Layer 5 of a small transformer language model trained on English Wikipedia (8 layers, counted from 0, width 128).
A neuron's activation on a vector x is GELU(weights . x + bias), where the dot is the dot product.

Input weights of the MLP neurons that the questions are about. A number n stands for n times 0.0011.
n74 (bias -0.054): 135 169 -52 -99 0 -87 4 56 105 148 65 -101 -125 13 134 250 -116 37 -94 262 30 236 126 -65 58 260 -89 58 -54 73 142 30 -277 -211 -39 29 31 -119 -26 144 -215 4 -286 215 -68 -169 232 -58 290 0 -131 -132 93 138 67 85 21 -55 -82 32 -160 -52 -125 -209 23 -26 74 -98 -55 -111 148 -149 -88 -55 -103 -218 162 188 -73 244 -206 122 112 -67 -116 372 -235 -237 95 122 -185 29 181 102 -51 -50 -220 -173 -51 -69 -90 58 -105 230 63 46 -118 -252 -30 -79 219 42 96 63 345 -31 -146 94 -102 -52 -153 -58 130 -47 329 -12 -44 -29
n86 (bias -0.070): 78 -85 -121 -113 191 119 94 -86 -229 -167 -4 -39 -93 -114 121 -123 -140 4 -36 84 -121 193 -70 32 -66 89 36 43 -29 132 55 72 -91 -139 232 -77 49 36 207 142 0 -78 -107 86 -75 -65 120 180 -153 188 -97 23 -178 -254 129 36 78 -20 -108 -105 -51 88 -86 171 -72 -395 -100 143 -150 72 -142 -40 47 -159 195 -4 112 0 -34 -33 133 35 -75 66 -100 4 -194 -87 254 -55 112 135 -334 40 -157 133 249 109 127 -76 -72 112 -30 259 -20 32 71 -196 -36 160 -151 79 -22 86 115 -12 137 298 51 -44 -30 -189 -69 -292 335 4 -175 -121
n89 (bias -0.060): 24 52 -152 253 -86 -188 14 -138 177 -10 -30 -58 -133 87 29 120 -71 210 136 -7 -171 -11 90 171 118 174 -22 -18 185 -15 18 66 154 46 131 -200 91 77 183 29 89 -7 -45 43 80 -190 177 -53 0 -119 -112 -25 44 234 32 -29 -216 0 -30 7 203 174 -21 -194 7 -23 -21 -139 -251 -66 263 -15 29 62 -81 -248 15 -53 -102 -83 25 83 3 75 200 72 60 -189 134 27 141 32 -47 15 200 -140 -15 -222 -91 66 -281 -57 -192 -157 -87 -7 7 -29 -106 117 -253 -200 199 -54 -77 181 -7 40 -29 -156 52 7 -224 -148 -74 86 71 14
n196 (bias -0.067): 4 -52 -83 -67 -84 121 -318 -4 197 -261 32 -81 54 -147 -65 -19 0 -106 51 30 83 -128 -127 171 -4 38 -78 -38 29 59 38 -199 19 -49 -44 -194 307 144 0 43 -189 -65 -178 -104 279 40 -43 207 65 -87 -41 80 159 131 -231 -284 -61 -35 8 48 -197 63 18 -11 -71 220 223 -63 -179 35 -84 117 -23 -149 90 179 -94 -176 -11 -164 19 23 -144 -31 -83 -57 -120 182 44 224 59 -30 39 203 360 35 89 -37 -140 -63 -201 -122 242 40 328 -11 135 137 144 165 -8 -50 15 -35 -47 44 16 -98 226 -107 59 -156 16 -142 44 -133 68 54
n227 (bias -0.106): -8 8 55 164 -37 8 90 50 -98 96 58 0 12 -188 -179 -70 -81 -181 -153 -119 38 119 -195 -130 82 -233 119 77 109 162 183 174 -32 88 -51 133 -295 29 190 -25 129 50 -26 -25 94 -71 25 -104 33 35 -241 185 -49 59 41 -37 -150 -37 -25 -144 229 -167 195 182 -225 -34 -24 174 -16 133 203 54 -24 -141 -64 -235 -199 -131 -174 17 69 -74 27 -81 -75 69 26 193 -222 153 309 225 -4 -4 -61 61 197 78 -66 -169 -50 -177 -75 278 119 148 -212 -141 -58 -98 -185 111 -264 -53 -29 -9 192 211 152 25 -191 -76 -4 -250 277 152 289 -36
n236 (bias -0.069): 25 153 51 110 19 -11 -212 80 -147 41 27 -115 34 -4 91 77 -8 113 -100 -41 -181 73 4 -8 -96 56 123 306 -69 58 -68 135 -155 94 -115 72 -212 100 -114 -196 27 -25 76 69 295 -24 140 56 -84 43 -74 26 46 27 137 -38 -4 80 187 -164 0 51 -22 -110 21 -135 15 62 -69 186 -166 147 31 -151 19 -101 -364 79 141 -269 11 -84 98 -151 324 114 17 -180 4 -131 20 116 42 -35 -203 -27 -73 -91 -38 52 -234 -53 85 -173 241 66 -160 27 -15 -76 -23 58 -33 -80 46 40 -258 124 -189 -153 -193 -244 256 -167 -90 364 -28 49
n246 (bias -0.070): -14 56 48 -115 -76 78 28 -93 -173 -212 30 62 -29 7 87 -197 -93 -103 -234 85 82 14 18 197 34 -67 29 50 58 26 162 154 56 78 -79 61 -125 -33 56 116 4 153 -121 -22 -200 123 59 -85 43 143 -163 -68 233 -115 108 -58 25 40 15 228 -18 -26 28 -82 -103 244 191 40 -178 77 26 -113 -76 -187 32 220 -213 128 -18 146 29 -123 -186 97 4 118 -222 7 100 19 -41 39 271 29 98 -76 -211 -28 15 126 -22 -96 157 235 -203 23 -43 -118 11 38 -171 -44 151 65 -70 -151 4 102 4 -260 0 11 183 -15 115 -76 357 204
n253 (bias -0.036): 11 6 3 0 52 128 58 -88 -103 170 175 -49 210 -35 43 -85 -120 -100 188 37 105 -125 173 176 -107 -91 35 14 22 -41 87 26 -56 97 -33 -23 100 -108 27 55 -59 -82 118 -6 -189 27 -71 142 -64 -52 25 -117 -26 -36 -151 73 23 -32 -30 -25 -122 145 91 -78 -24 42 -14 -206 -88 -32 66 18 67 -109 8 80 -150 -48 11 -96 -9 183 86 23 -116 -81 -143 -117 15 50 39 77 49 126 64 -127 -158 8 -79 -20 -53 9 -123 -21 -137 234 23 -53 26 64 94 9 77 299 -65 27 -146 29 105 -80 53 -94 -6 77 -30 191 -30 121
n255 (bias -0.063): 42 -25 127 33 -203 -27 -149 -61 -108 -94 16 -128 -20 -64 -231 185 39 -71 93 167 -62 192 87 16 97 4 -16 344 -106 33 -64 -178 -120 -59 50 -146 -151 117 -107 -16 -20 -274 109 0 -116 -176 167 -191 -88 -191 209 -110 32 -98 0 245 -48 32 118 -38 -112 212 57 -138 66 -149 -31 247 20 -69 33 291 -323 -4 86 -194 4 -62 -124 37 92 4 95 67 16 95 -142 -12 90 334 139 -173 36 -16 328 131 -217 -233 24 42 -20 236 27 -58 144 170 176 53 -157 -4 31 -4 205 80 65 208 -123 -149 -117 229 11 59 62 73 -135 130 91 -83
n278 (bias -0.089): -74 -191 -37 -40 75 -10 -269 -99 126 -124 -183 -46 -45 13 114 -273 -52 3 66 83 -87 271 114 -37 127 141 10 110 -146 110 153 -112 85 26 -149 80 -44 30 67 -36 -120 283 -188 49 26 117 -263 -92 -72 239 -38 -29 53 37 -68 13 -19 -88 -80 -78 -111 230 -31 210 -45 -125 -19 -79 -148 -179 176 -53 137 129 121 7 -76 0 -85 51 -75 36 6 -162 103 16 -60 -121 74 119 -153 -67 -46 0 88 13 82 6 -92 -98 57 -48 -6 -30 10 53 -91 -149 53 -24 -67 125 31 10 132 -102 23 122 -72 134 22 -112 138 -77 -144 -72 64 -45
n313 (bias -0.087): -46 21 -161 -91 108 71 -259 115 -269 18 8 -198 -80 -8 281 8 80 99 57 -75 50 36 -112 104 174 -115 312 -180 43 8 116 57 -152 79 -188 -111 -135 -93 54 -97 -99 -201 -126 -177 -28 -211 -119 -83 -92 -110 -47 71 -45 -58 137 16 64 93 0 50 -12 115 27 -148 -70 105 -36 53 -77 -200 -54 -81 209 114 8 -111 -204 71 246 4 -32 226 96 84 -58 8 41 182 -58 -242 136 -178 77 187 222 -205 182 278 -89 -117 29 -56 0 87 105 11 -109 -90 -134 101 -91 -12 340 101 -379 227 194 196 81 128 -173 87 71 -218 4 27 -54 156
n326 (bias -0.056): -109 -85 -165 269 -41 150 -50 67 -31 236 175 -194 -85 116 -63 -83 -55 -66 -30 -29 -108 -45 204 42 47 -66 -45 -22 -191 -49 -145 -72 -7 -103 85 155 -8 19 166 139 61 95 156 34 -262 -211 194 -182 82 7 -120 -55 132 -318 171 -75 -59 210 15 356 -86 27 -128 -78 14 -47 44 0 -192 273 8 -4 -78 -49 -66 -144 -83 -112 -25 112 179 228 121 33 69 89 0 127 -107 44 214 0 97 -11 240 -48 60 -68 -331 -4 4 -7 29 150 -120 51 7 -72 45 -136 29 26 11 15 113 -133 -46 -91 49 -146 -196 -191 -115 95 -23 -189 -132 4
n348 (bias -0.067): 44 -15 47 146 39 122 -24 -30 96 77 -287 -153 4 -157 -60 -29 81 80 -144 10 -212 14 49 -121 -213 52 -125 155 -102 -14 -88 112 -96 -63 122 -144 290 -54 121 32 -65 -117 -59 14 -64 84 36 -24 -7 17 42 -346 -100 -77 -128 283 -131 61 235 -41 85 54 -122 49 -127 269 24 -133 7 -76 40 -101 -32 36 38 82 -58 -11 -76 173 114 228 -71 -222 -127 67 130 -178 -161 -271 120 262 -60 108 118 18 61 71 39 -185 87 -21 31 -121 185 113 14 105 -21 19 28 -50 27 -167 169 104 62 -129 179 142 -41 -66 121 -87 117 -47 48 -18
n354 (bias -0.065): 89 -8 -208 50 -34 -114 -162 -61 207 -37 184 41 -11 -233 -71 250 -93 114 133 -95 46 -68 15 154 -103 -114 -53 126 -152 84 213 144 -123 4 -175 -30 -255 38 -39 400 -73 -67 -16 158 -184 116 -96 -150 15 -60 -265 -162 129 -19 37 68 -142 143 69 -36 0 73 -125 22 -10 156 96 99 -211 179 -148 118 157 -164 -172 -46 27 19 171 -179 -15 -49 158 11 134 -127 17 4 42 233 88 -229 105 -38 71 -26 0 29 -91 199 -50 -148 -61 267 -210 -44 -120 4 -72 86 33 -185 -7 68 99 -196 35 -133 -42 -158 118 122 77 -206 -89 -21 16 100
n358 (bias -0.095): 28 -103 -34 -65 0 -66 -50 -120 -287 -121 -281 -7 -74 -78 78 128 -70 -11 30 7 157 164 203 -199 86 -15 -123 -66 59 -106 159 105 18 -55 -131 92 -90 0 -50 105 -129 28 249 63 127 -69 227 -131 74 -94 -211 66 -7 -4 163 15 130 45 -80 -128 -227 -72 110 -81 51 -66 -102 -79 71 -125 -123 98 -11 143 44 -172 -155 -42 25 -58 -130 -45 85 92 -76 -52 44 -161 -65 -72 -122 -154 45 165 -4 107 -135 82 -67 -65 -46 -88 -247 230 -63 67 -126 -125 232 -16 -11 -26 212 7 71 -206 160 64 251 183 231 40 272 152 42 -7 410 96
n387 (bias -0.082): 15 -40 48 209 43 -142 146 -56 -61 78 -112 -219 31 -94 -66 -59 197 -85 265 -68 -242 149 -159 8 -156 -146 -90 -46 50 -12 121 127 -38 150 146 -170 -20 -106 -295 110 0 70 -94 86 122 -197 -84 -111 121 121 -163 -35 -134 -92 27 -31 -58 -71 -100 160 -31 339 -60 228 -29 -45 -4 -266 -106 -52 65 130 -133 -186 -156 142 87 -32 -121 -118 105 16 -71 -31 44 151 -11 90 0 231 132 38 23 122 8 89 24 -198 169 132 104 193 30 72 -203 -39 -164 83 -236 192 65 90 119 66 32 -278 252 32 -24 221 -321 -92 -36 -36 157 -205 146 -54
n417 (bias -0.086): 118 55 93 105 -19 -67 -47 -72 -115 34 -66 -106 -8 152 64 168 -150 205 -257 -155 109 118 -11 129 216 -160 69 -41 -222 -193 -162 46 -26 -220 275 -22 -99 -115 -4 88 -31 -57 135 148 -186 86 -50 -4 42 171 101 67 183 93 219 -4 -42 91 -50 83 11 66 33 -132 -52 220 119 123 168 193 -161 -31 57 -58 -41 63 92 -35 -147 75 53 -254 -62 -139 -19 -83 62 11 222 -69 -116 138 -380 -145 114 98 -65 120 -42 48 74 -138 -11 137 -106 -31 -125 66 -4 24 67 160 -309 57 50 79 171 203 -122 -156 -181 112 102 -298 -86 -54 126 -15
n418 (bias -0.075): 31 -29 212 -29 4 67 -8 -27 21 102 -223 -65 200 49 -121 -302 -183 175 172 20 33 -478 105 54 -26 -44 142 164 60 70 8 45 -8 107 -17 -36 0 -171 -13 -81 -79 65 241 81 -89 0 152 -111 52 171 -48 72 -143 141 161 24 -97 24 -124 66 -8 78 232 -160 -41 -231 63 -74 -216 66 8 118 -65 45 445 -4 -107 8 0 222 -93 61 -8 -60 -136 177 55 -20 378 208 -29 -87 44 4 73 -201 114 50 49 -281 -124 136 -171 -62 97 -213 -182 -70 187 63 28 -16 -15 -85 -16 -13 21 262 -167 -295 85 -119 -75 -115 17 -100 143 -84
n421 (bias -0.046): -84 -37 -58 -141 -92 79 8 -38 38 -142 58 56 132 -44 -92 -195 -222 -16 61 0 46 12 60 294 -225 59 -16 -128 -128 -33 12 151 23 -20 4 -36 -55 -130 154 -12 45 -349 17 -36 113 70 -107 -197 76 147 69 103 276 -248 -301 24 148 -178 8 188 16 119 77 -12 26 -58 142 -24 -32 25 42 -244 -60 -192 -43 -276 212 -29 43 134 153 64 -38 24 -58 108 37 -57 -264 95 0 -79 77 106 -36 64 57 -127 81 -43 -62 -298 -275 0 209 212 92 102 162 -118 150 65 -65 81 29 227 111 -236 118 -99 65 -309 261 -94 103 -173 42 339
n445 (bias -0.059): 81 -99 316 122 18 -109 -64 137 15 101 -42 189 125 -85 48 146 -103 18 229 7 19 -112 -41 -111 -109 157 11 0 146 159 307 101 -68 121 23 -161 -66 -4 -15 45 19 -140 -264 -48 123 92 34 98 56 42 -191 69 -79 95 89 71 92 -4 189 14 -26 238 0 118 -61 173 222 71 -11 147 -42 -139 -19 -30 -109 -168 196 -23 -130 8 37 -56 -4 44 -46 -81 238 -101 88 -175 15 -109 -171 154 -126 111 19 110 -243 -451 171 -66 4 -96 45 37 -82 45 67 -159 -117 -108 -46 45 -116 4 -99 -105 34 -110 -39 -84 199 -321 42 74 -120 -88
n495 (bias -0.049): 170 -122 -28 98 -84 162 33 -66 220 -21 -27 19 -171 19 -122 -112 159 -102 128 183 158 115 114 -39 -36 -102 232 -27 90 35 -34 4 100 45 171 -76 -68 224 -4 -12 -325 -166 -60 161 -112 24 -66 -169 61 209 103 143 -135 275 0 -27 -172 89 -66 -190 165 78 289 133 -7 -64 -94 -12 -150 164 -68 132 61 -19 101 -47 -280 -131 -74 91 -42 31 -135 -76 -125 61 60 -46 -110 197 114 -192 115 -4 88 -73 -220 -151 12 -118 -231 -98 -137 -59 50 -101 84 -226 -50 188 124 -227 7 127 -163 184 -78 -299 85 94 22 49 4 -74 170 -84 -139 19
n496 (bias -0.075): -97 -39 -137 113 -68 -41 -244 72 -55 62 -58 -106 105 -110 4 134 -345 -97 54 -155 47 301 87 141 76 187 99 -117 -222 43 -53 -123 -187 19 12 -146 -127 -15 337 27 -50 25 -68 -46 -76 -31 4 -85 -19 82 175 11 23 66 167 272 -26 31 -85 -228 0 -112 4 -245 115 20 45 112 145 -116 189 -12 8 62 -19 -147 -170 130 7 16 -239 -72 51 49 229 294 -21 -164 -199 245 12 -11 4 4 -76 -26 -118 -116 -111 -209 12 -26 -4 149 -34 -48 -239 232 -92 87 243 -92 -32 -8 69 83 -140 208 -8 51 152 -90 43 132 0 11 8 237

Each question shows a token from some text and the vector x that enters the MLP there. A number n stands for n times 0.013.

"tri": -176 -12 -101 -101 -57 -62 114 69 -1 -16 83 3 -21 99 -8 -117 100 -30 -45 -31 115 102 -49 -24 -19 122 -85 -118 -86 56 69 15 41 -31 -83 -30 -91 -51 -82 -3 45 26 -29 71 -19 -26 -24 206 -83 -89 70 81 258 35 -85 38 -155 -73 -30 -114 154 -3 103 87 132 -18 -85 17 56 17 22 -79 27 -78 -126 53 -22 -24 16 152 -22 50 -101 68 -15 -113 -68 -80 -31 -53 89 -107 -128 -14 84 -89 -29 75 116 23 -38 86 204 -66 132 -209 177 -34 -106 -15 54 59 -86 -65 64 51 -119 45 -9 -18 88 173 -7 67 3 34 -43 -30
Which neuron fires most, and how strongly? n495, at about 0.33

"four ": -102 142 -89 -20 51 -69 92 95 -43 170 -33 0 28 -79 16 -137 -12 29 -39 195 -50 1 -56 8 -36 60 10 -66 -104 71 -97 54 286 41 -52 62 94 -82 -84 41 -6 118 -91 47 -107 -2 -45 163 23 -76 -57 43 91 -9 -86 -48 5 -55 48 -52 4 -26 87 -85 277 86 -2 114 36 -19 -79 -157 59 -37 -70 -28 -77 100 -22 15 -75 72 -73 76 -30 -211 -286 -139 44 -38 49 -83 1 -7 4 9 -101 72 74 107 -13 -28 126 -101 69 12 44 19 26 -56 -21 -80 -18 -35 -2 20 -47 31 19 -19 47 83 32 7 45 87 -25 31
The three highest activations, in order: n246, n253, n74

"ther": -179 38 -31 133 -117 -60 270 207 42 47 -88 39 47 10 -91 -72 -51 78 15 -118 105 -56 -33 -7 49 -147 -56 19 52 -8 -195 -2 192 -26 -79 94 41 -30 36 -76 12 170 69 -136 -85 -63 -27 111 -14 -215 5 5 125 -12 35 -112 58 -180 133 -40 116 -144 32 165 87 -29 -46 8 137 -40 63 -45 -90 -8 -100 149 62 98 43 71 -26 -16 -127 -35 -29 85 -86 46 -5 -117 62 -16 53 -66 -125 35 -8 42 8 124 21 73 8 -44 -8 58 87 -39 -41 -38 177 58 -134 4 -101 10 -23 -100 -30 -42 84 106 -26 -55 9 10 -53 -66
Which of these neurons fires most? n227

"And": -159 61 -2 53 -42 -9 78 42 -70 192 -75 -33 147 31 -36 -93 -85 58 28 -65 7 -16 14 45 -96 -3 55 42 26 22 -88 -83 118 31 -9 -35 -8 61 -11 -119 82 3 -4 -73 -29 -50 13 136 -11 -233 19 -9 37 -5 -163 -62 -51 -73 6 -121 60 61 96 -4 189 48 -127 66 189 -40 -26 -115 87 16 -16 -1 -1 -52 13 166 -68 6 -85 88 2 -27 -138 24 -64 -56 -37 -152 -88 -55 -22 49 -15 133 28 8 -32 199 151 -28 -19 -293 87 19 77 -168 41 2 -38 -73 84 -22 -15 27 -126 35 92 101 -49 150 185 106 -77 -3
Which of these neurons fires most? n496

"an": -78 -14 108 75 50 -51 53 117 34 134 -126 10 3 16 112 -10 73 148 85 -138 63 -134 34 -43 -6 6 -37 9 63 29 -101 -75 9 64 -43 -10 -10 39 -70 57 -6 149 -145 -34 -110 26 -62 186 -88 8 -67 32 10 75 21 -121 89 -30 152 -20 51 3 149 106 183 34 44 -51 -36 74 -47 -119 40 -55 -190 -109 -97 10 -147 134 131 7 -175 89 -95 18 -148 -51 27 -58 -120 11 -54 -54 50 -123 146 55 59 -45 -18 46 -16 -85 -24 -112 -77 43 -20 0 -37 36 -117 85 -138 12 -12 -66 44 60 62 41 52 91 23 178 -44 -90
Which of these neurons fires most? n445

"m": -203 1 -75 41 -104 -64 136 -10 12 66 -43 23 -52 -17 -179 -42 210 -10 -73 -3 33 11 -2 -39 9 115 -102 -18 -43 -105 -30 7 116 132 90 18 27 67 75 -18 -33 83 31 -74 -182 83 -67 91 -102 41 -10 -58 189 -65 106 -46 -106 -26 69 -28 153 -40 -94 2 217 -128 -70 59 73 -50 -20 -102 83 -106 -144 -76 14 119 158 15 62 11 80 32 83 62 -20 -83 -54 1 -49 -175 -20 -77 5 -158 55 147 15 97 -50 11 40 -42 -174 -80 93 -106 -111 4 153 39 -58 87 79 -51 13 -91 58 -69 122 -34 -20 118 38 108 25 76
The three highest activations, in order: n326, n354, n496

"re": -71 -2 -107 31 -22 -143 159 79 -82 134 -15 5 -53 18 12 -77 -99 -68 6 76 -19 -70 -92 20 51 113 -67 -5 -8 -2 86 -58 64 3 -36 15 6 -77 -71 -22 -52 183 35 20 -38 10 -66 202 8 26 -15 -38 174 -127 -139 -95 -7 -236 14 -77 126 71 -13 212 230 35 -128 81 24 -42 -33 -50 -9 17 -37 -18 -49 -32 -78 73 74 54 -9 98 118 -205 -51 -175 25 143 45 -36 -66 5 44 -19 -76 40 28 41 38 162 176 -90 75 -139 -28 69 -18 -79 -75 37 -10 190 39 -103 -1 -101 -9 54 86 45 -39 88 -146 -18 -22 3
The three highest activations, in order: n278, n387, n253

"this ": -136 121 -32 6 43 -176 191 80 16 -12 -93 70 4 -22 -64 -6 -75 -12 13 114 -37 -48 -72 -12 -109 63 -29 14 34 132 44 85 170 1 21 -25 28 -26 -103 -74 -29 35 -85 121 -90 -77 8 188 -11 -41 -156 146 23 139 -60 -6 36 -73 5 -48 146 -59 29 -36 132 43 10 24 -8 -70 67 -51 99 -27 -67 -112 114 102 107 45 -54 110 -17 -6 -7 -56 -304 -140 44 -25 -92 -125 -40 56 78 32 -37 43 60 83 64 99 69 -157 16 62 100 -34 -10 0 9 -137 -61 -12 -73 21 -84 -51 -53 75 74 13 -43 29 -14 35 18 -25
Which neuron fires most, and how strongly? n89, at about 2.5

". ": -111 -47 -37 114 -3 -38 11 195 -71 -28 -59 83 21 155 23 -43 73 65 92 56 -43 -158 -104 -9 -37 65 67 -65 85 -8 -225 -19 174 -20 0 -67 31 16 -13 -65 -47 5 75 -145 -87 -24 32 112 -107 -66 -85 63 48 33 3 -94 18 -195 32 19 137 -73 68 95 176 -79 -26 -63 116 8 74 -10 91 -106 -132 37 149 147 216 72 94 -201 -50 -6 11 -105 -138 -44 -133 49 -34 -53 139 -61 -2 9 92 147 130 59 -4 -79 21 0 30 -49 59 -7 33 -132 54 35 -127 -86 52 15 -23 -125 -37 35 87 31 -96 -106 46 -27 36 -7
Which neuron fires most, and how strongly? n421, at about 1.7

"op": -228 -18 44 151 2 -73 108 42 -13 78 -20 -105 6 35 4 51 97 -62 -27 32 78 -169 3 47 23 86 27 -111 54 123 -148 -125 31 17 44 47 199 45 -47 51 -1 44 -13 17 -217 -48 -51 121 -133 -132 -66 60 89 -51 -38 -177 28 9 108 -64 51 -135 -5 -17 113 -64 52 -78 45 23 -10 -112 -53 -29 -45 -126 -92 -91 15 60 76 25 -47 117 5 -44 -23 -48 87 -115 11 -75 -170 -144 -9 15 50 12 106 159 84 162 2 -46 -13 -35 105 107 -80 -1 51 3 -57 -2 86 -6 -79 6 26 93 100 160 -149 125 -59 -146 28 48
Which neuron fires most, and how strongly? n326, at about 1.7

"of": -75 -48 -85 37 50 -10 187 41 -112 0 -69 22 127 -30 -190 -64 -62 25 27 -41 -35 15 -20 84 111 110 -10 -98 -41 -38 78 15 73 -24 43 -7 21 -25 119 -12 -22 55 -72 44 -60 57 100 180 -36 -179 -58 -30 165 -114 -98 26 -104 -6 123 -161 68 -18 -20 189 72 1 -178 75 61 89 2 -148 91 -38 -95 23 -66 76 -37 97 -9 73 103 126 46 -98 -173 -64 6 -46 -118 11 -193 -52 66 -9 -17 69 90 28 -5 12 5 -124 67 52 115 26 26 62 -144 62 -92 -107 50 10 29 -166 -37 84 181 -33 23 58 -40 -12 -18 -128
Which neuron fires most, and how strongly? n86, at about 2.2

"ay": -250 13 -94 -5 -2 -69 129 194 -37 69 6 156 92 -6 -32 -114 83 29 -4 -84 165 -123 16 7 14 -49 -69 70 -113 41 -98 144 186 32 111 -37 -55 47 -18 -28 31 101 1 -69 -38 -130 80 86 -28 -106 -164 -38 55 -156 -95 -30 -23 -58 48 -7 183 -149 56 33 177 -11 17 60 31 6 12 -39 39 17 -117 -31 79 -106 98 107 4 14 -5 44 25 -144 -41 100 -2 -68 80 -56 -14 -51 55 9 -65 111 114 -51 -17 -14 28 -133 -34 -252 30 -127 -51 -21 84 79 6 -132 -91 -17 -66 -13 -75 16 37 176 -124 90 154 145 54 -83
Which of these neurons fires most? n227

"loc": -116 -23 -23 -80 -37 -184 100 95 -24 156 29 72 5 101 32 -85 128 -28 22 -26 -51 -6 -57 -65 57 102 -47 23 -95 163 39 11 -80 9 -11 -34 16 -39 -16 -66 9 -31 -164 -82 -138 128 68 110 -39 -47 -55 100 122 37 -61 -92 -24 -106 74 -62 192 -17 5 38 299 93 -251 52 87 -10 56 -95 26 34 -168 -66 36 32 48 -69 -23 140 35 241 -34 -126 -33 -20 65 13 8 -102 -20 55 -169 -51 -24 48 107 -7 -25 140 19 -14 118 -90 27 -49 -111 -67 11 -29 55 -121 -59 -108 60 33 -108 63 -94 78 15 116 -49 63 35 -42
The three highest activations, in order: n313, n445, n74

"ing ": -161 -1 2 77 -29 -2 0 142 -60 104 -118 106 -8 14 -12 -94 -50 -90 -2 -47 11 -110 -4 2 -52 -17 10 32 77 36 -109 106 204 78 1 -67 89 44 -175 -53 -72 186 -51 -85 48 60 -8 171 25 13 -37 -36 180 60 -162 -9 -7 -149 34 -24 31 34 35 68 20 34 -27 126 153 -86 9 -12 142 -25 -27 -54 203 25 -36 70 -22 2 -148 25 36 -211 -193 -73 -85 27 -95 12 -38 102 118 55 -4 38 204 118 28 -24 100 -50 -53 -106 91 -78 6 -114 57 30 -86 -149 0 12 -26 -1 4 81 -7 78 -93 -16 37 33 -60 -172
Which of these neurons fires most? n196

"to ": 11 63 76 -34 27 -1 7 73 -21 68 -8 172 29 -77 -103 -36 18 13 10 -71 56 -14 -70 27 -110 -10 53 21 39 -141 73 54 179 -94 66 -7 3 -25 -51 -12 101 -10 57 -8 70 79 30 109 3 11 -118 51 70 149 32 -150 -4 -67 -36 -47 125 -13 81 -41 18 -23 -100 42 115 39 7 -183 -28 -29 -169 -50 -28 -62 3 167 -168 -50 -15 131 -53 -97 -225 -98 -47 -8 -81 35 98 53 8 5 30 276 70 5 116 -48 113 -84 -21 106 -62 -59 69 -87 -63 71 -216 -21 27 -32 -15 -174 -53 62 28 141 -99 120 -19 39 52 -89
Which neuron fires most, and how strongly? n227, at about 2.2

"ly": -148 106 -43 -35 -70 47 47 82 35 -35 -125 -51 -97 2 -34 -107 29 148 -101 -4 16 -127 5 51 -63 58 -29 -81 -25 -34 -150 12 227 -7 69 -17 91 -41 68 27 5 94 86 -86 -119 -16 43 94 -128 16 69 36 132 -101 -10 -43 -57 -187 27 -9 149 -60 121 47 79 182 -33 45 16 -45 -48 -59 -124 -130 -204 3 11 -3 54 69 -53 133 -83 182 -6 -26 -135 -72 69 48 -2 -72 -195 37 16 -53 -27 113 4 122 26 66 -87 -31 -32 -66 70 -87 84 -84 206 -13 -65 28 21 -54 31 -76 -20 7 -15 61 86 28 152 78 49 116
Which of these neurons fires most? n421

"ar ": -173 -21 49 46 -20 -16 51 117 -73 171 -70 9 -21 210 -101 58 -32 171 -60 2 -75 -115 29 7 -55 113 -118 -20 60 3 -83 -13 34 103 73 4 44 -25 -122 -64 105 195 -48 -42 -120 27 26 160 4 -217 -36 7 136 -1 44 63 -140 -85 106 48 128 -60 128 51 171 54 -73 -6 70 -92 4 10 31 42 -154 -30 159 -2 90 135 20 65 -131 -61 24 -129 -210 -141 -43 -77 15 20 11 53 9 -8 -48 56 126 -41 169 -78 -10 -28 -72 -169 31 -102 -18 -59 34 -38 -83 -67 23 -5 -30 -22 -19 12 -36 107 -72 73 18 5 -27 -15
The two highest activations, in order: n348, n89

"ow": -213 7 -80 -1 -50 -90 28 167 -99 63 -79 9 107 33 -84 -102 187 -74 -67 -50 118 -99 -103 47 23 -78 53 54 -177 15 -54 -17 211 10 97 15 85 53 48 -58 47 89 63 -63 -141 20 32 -9 -49 -46 -119 -45 98 -118 -19 -65 3 -73 121 -82 92 -204 11 164 225 56 -74 -24 37 -63 25 -31 -37 22 -12 -40 118 -16 72 104 -137 131 60 -26 72 -138 -8 74 2 -72 -11 13 -59 32 99 12 -123 100 66 87 -90 26 -53 -110 35 -289 58 -137 -3 -33 92 66 -8 -152 9 19 58 -69 29 -19 8 78 -77 123 88 102 127 -22
Which neuron fires most, and how strongly? n326, at about 0.43

"ac": -115 51 134 40 -20 -57 136 182 -128 55 -124 -81 -30 50 7 -77 -44 12 -44 -48 80 -101 -134 5 -165 193 -70 -95 76 9 27 -74 66 66 -2 -17 -3 25 -52 21 98 159 -46 -66 -130 53 -104 135 -163 -16 1 7 72 32 1 -122 -48 62 80 -24 97 73 -17 124 137 16 -70 -118 -16 3 33 -55 -48 -56 -238 -9 -66 88 40 151 25 172 -27 -95 -15 24 -99 76 62 71 -45 -45 -136 -18 -48 -81 -92 136 -4 -44 79 95 -69 41 30 -201 -2 137 15 43 56 112 -99 24 -101 23 -18 70 56 47 138 97 11 -14 -39 -1 42 -136
Which of these neurons fires most? n445

"fr": -183 8 2 62 -9 1 2 145 -114 127 -209 -63 -10 39 -56 -87 -6 9 -98 -33 18 16 -105 4 -31 32 38 24 -7 -21 38 137 154 -94 -52 18 -31 -62 -83 -37 94 61 71 16 -58 64 -73 190 37 -180 -108 93 133 0 -142 -14 -141 -44 127 -200 -30 34 169 114 107 -42 -53 -3 45 -6 -37 -54 35 -20 -176 41 -155 120 44 -37 0 126 -23 106 142 -110 -57 64 56 -142 -55 -205 33 18 45 32 -65 3 65 -20 32 82 148 -28 -17 -107 182 56 21 17 62 -28 -37 67 -25 -58 -59 -53 -13 -14 26 -22 34 98 68 85 21 -112
Which neuron fires most, and how strongly? n236, at about 1.4

"ti": -155 -5 24 -70 130 -20 70 109 -155 -76 -102 47 -46 138 -137 -111 255 79 -61 -19 54 3 27 24 -104 96 -84 -160 -36 -1 36 -22 32 33 50 -13 -8 34 -54 158 -5 -11 -76 40 -131 -125 -102 95 -34 82 48 23 101 75 -46 14 -24 -140 31 -33 145 84 156 13 150 -40 -99 12 15 29 -62 7 28 70 -94 -80 -148 14 33 66 -37 87 -123 43 53 -2 -51 -22 50 168 -55 -12 -103 -24 28 -107 -55 162 157 -48 -83 141 61 -23 35 -6 -106 -84 -44 10 227 7 -131 -11 -49 20 -43 -87 -68 12 51 44 -150 105 -20 45 67 -28
Which neuron fires most, and how strongly? n495, at about 3.4

"camp": -129 -2 -38 95 -36 9 73 147 -121 17 -48 2 111 108 -51 -71 13 6 45 8 13 -15 12 -51 18 33 -52 -50 -109 142 6 53 9 -28 109 118 -5 13 -84 -66 42 -35 -10 -8 -151 51 -54 155 -179 -103 -66 8 220 -5 -103 -107 -217 -116 123 -88 51 -112 80 45 237 45 -209 14 172 96 59 -30 -48 23 -87 -64 -25 42 -24 21 11 -5 -51 93 -83 88 -111 -38 78 52 -32 -64 -165 2 -13 24 -150 73 96 -79 -179 33 -11 -100 117 -12 81 64 4 -24 37 -40 -39 45 -21 -46 0 67 17 -14 21 138 -97 175 -61 44 57 104
Which of these neurons fires most? n255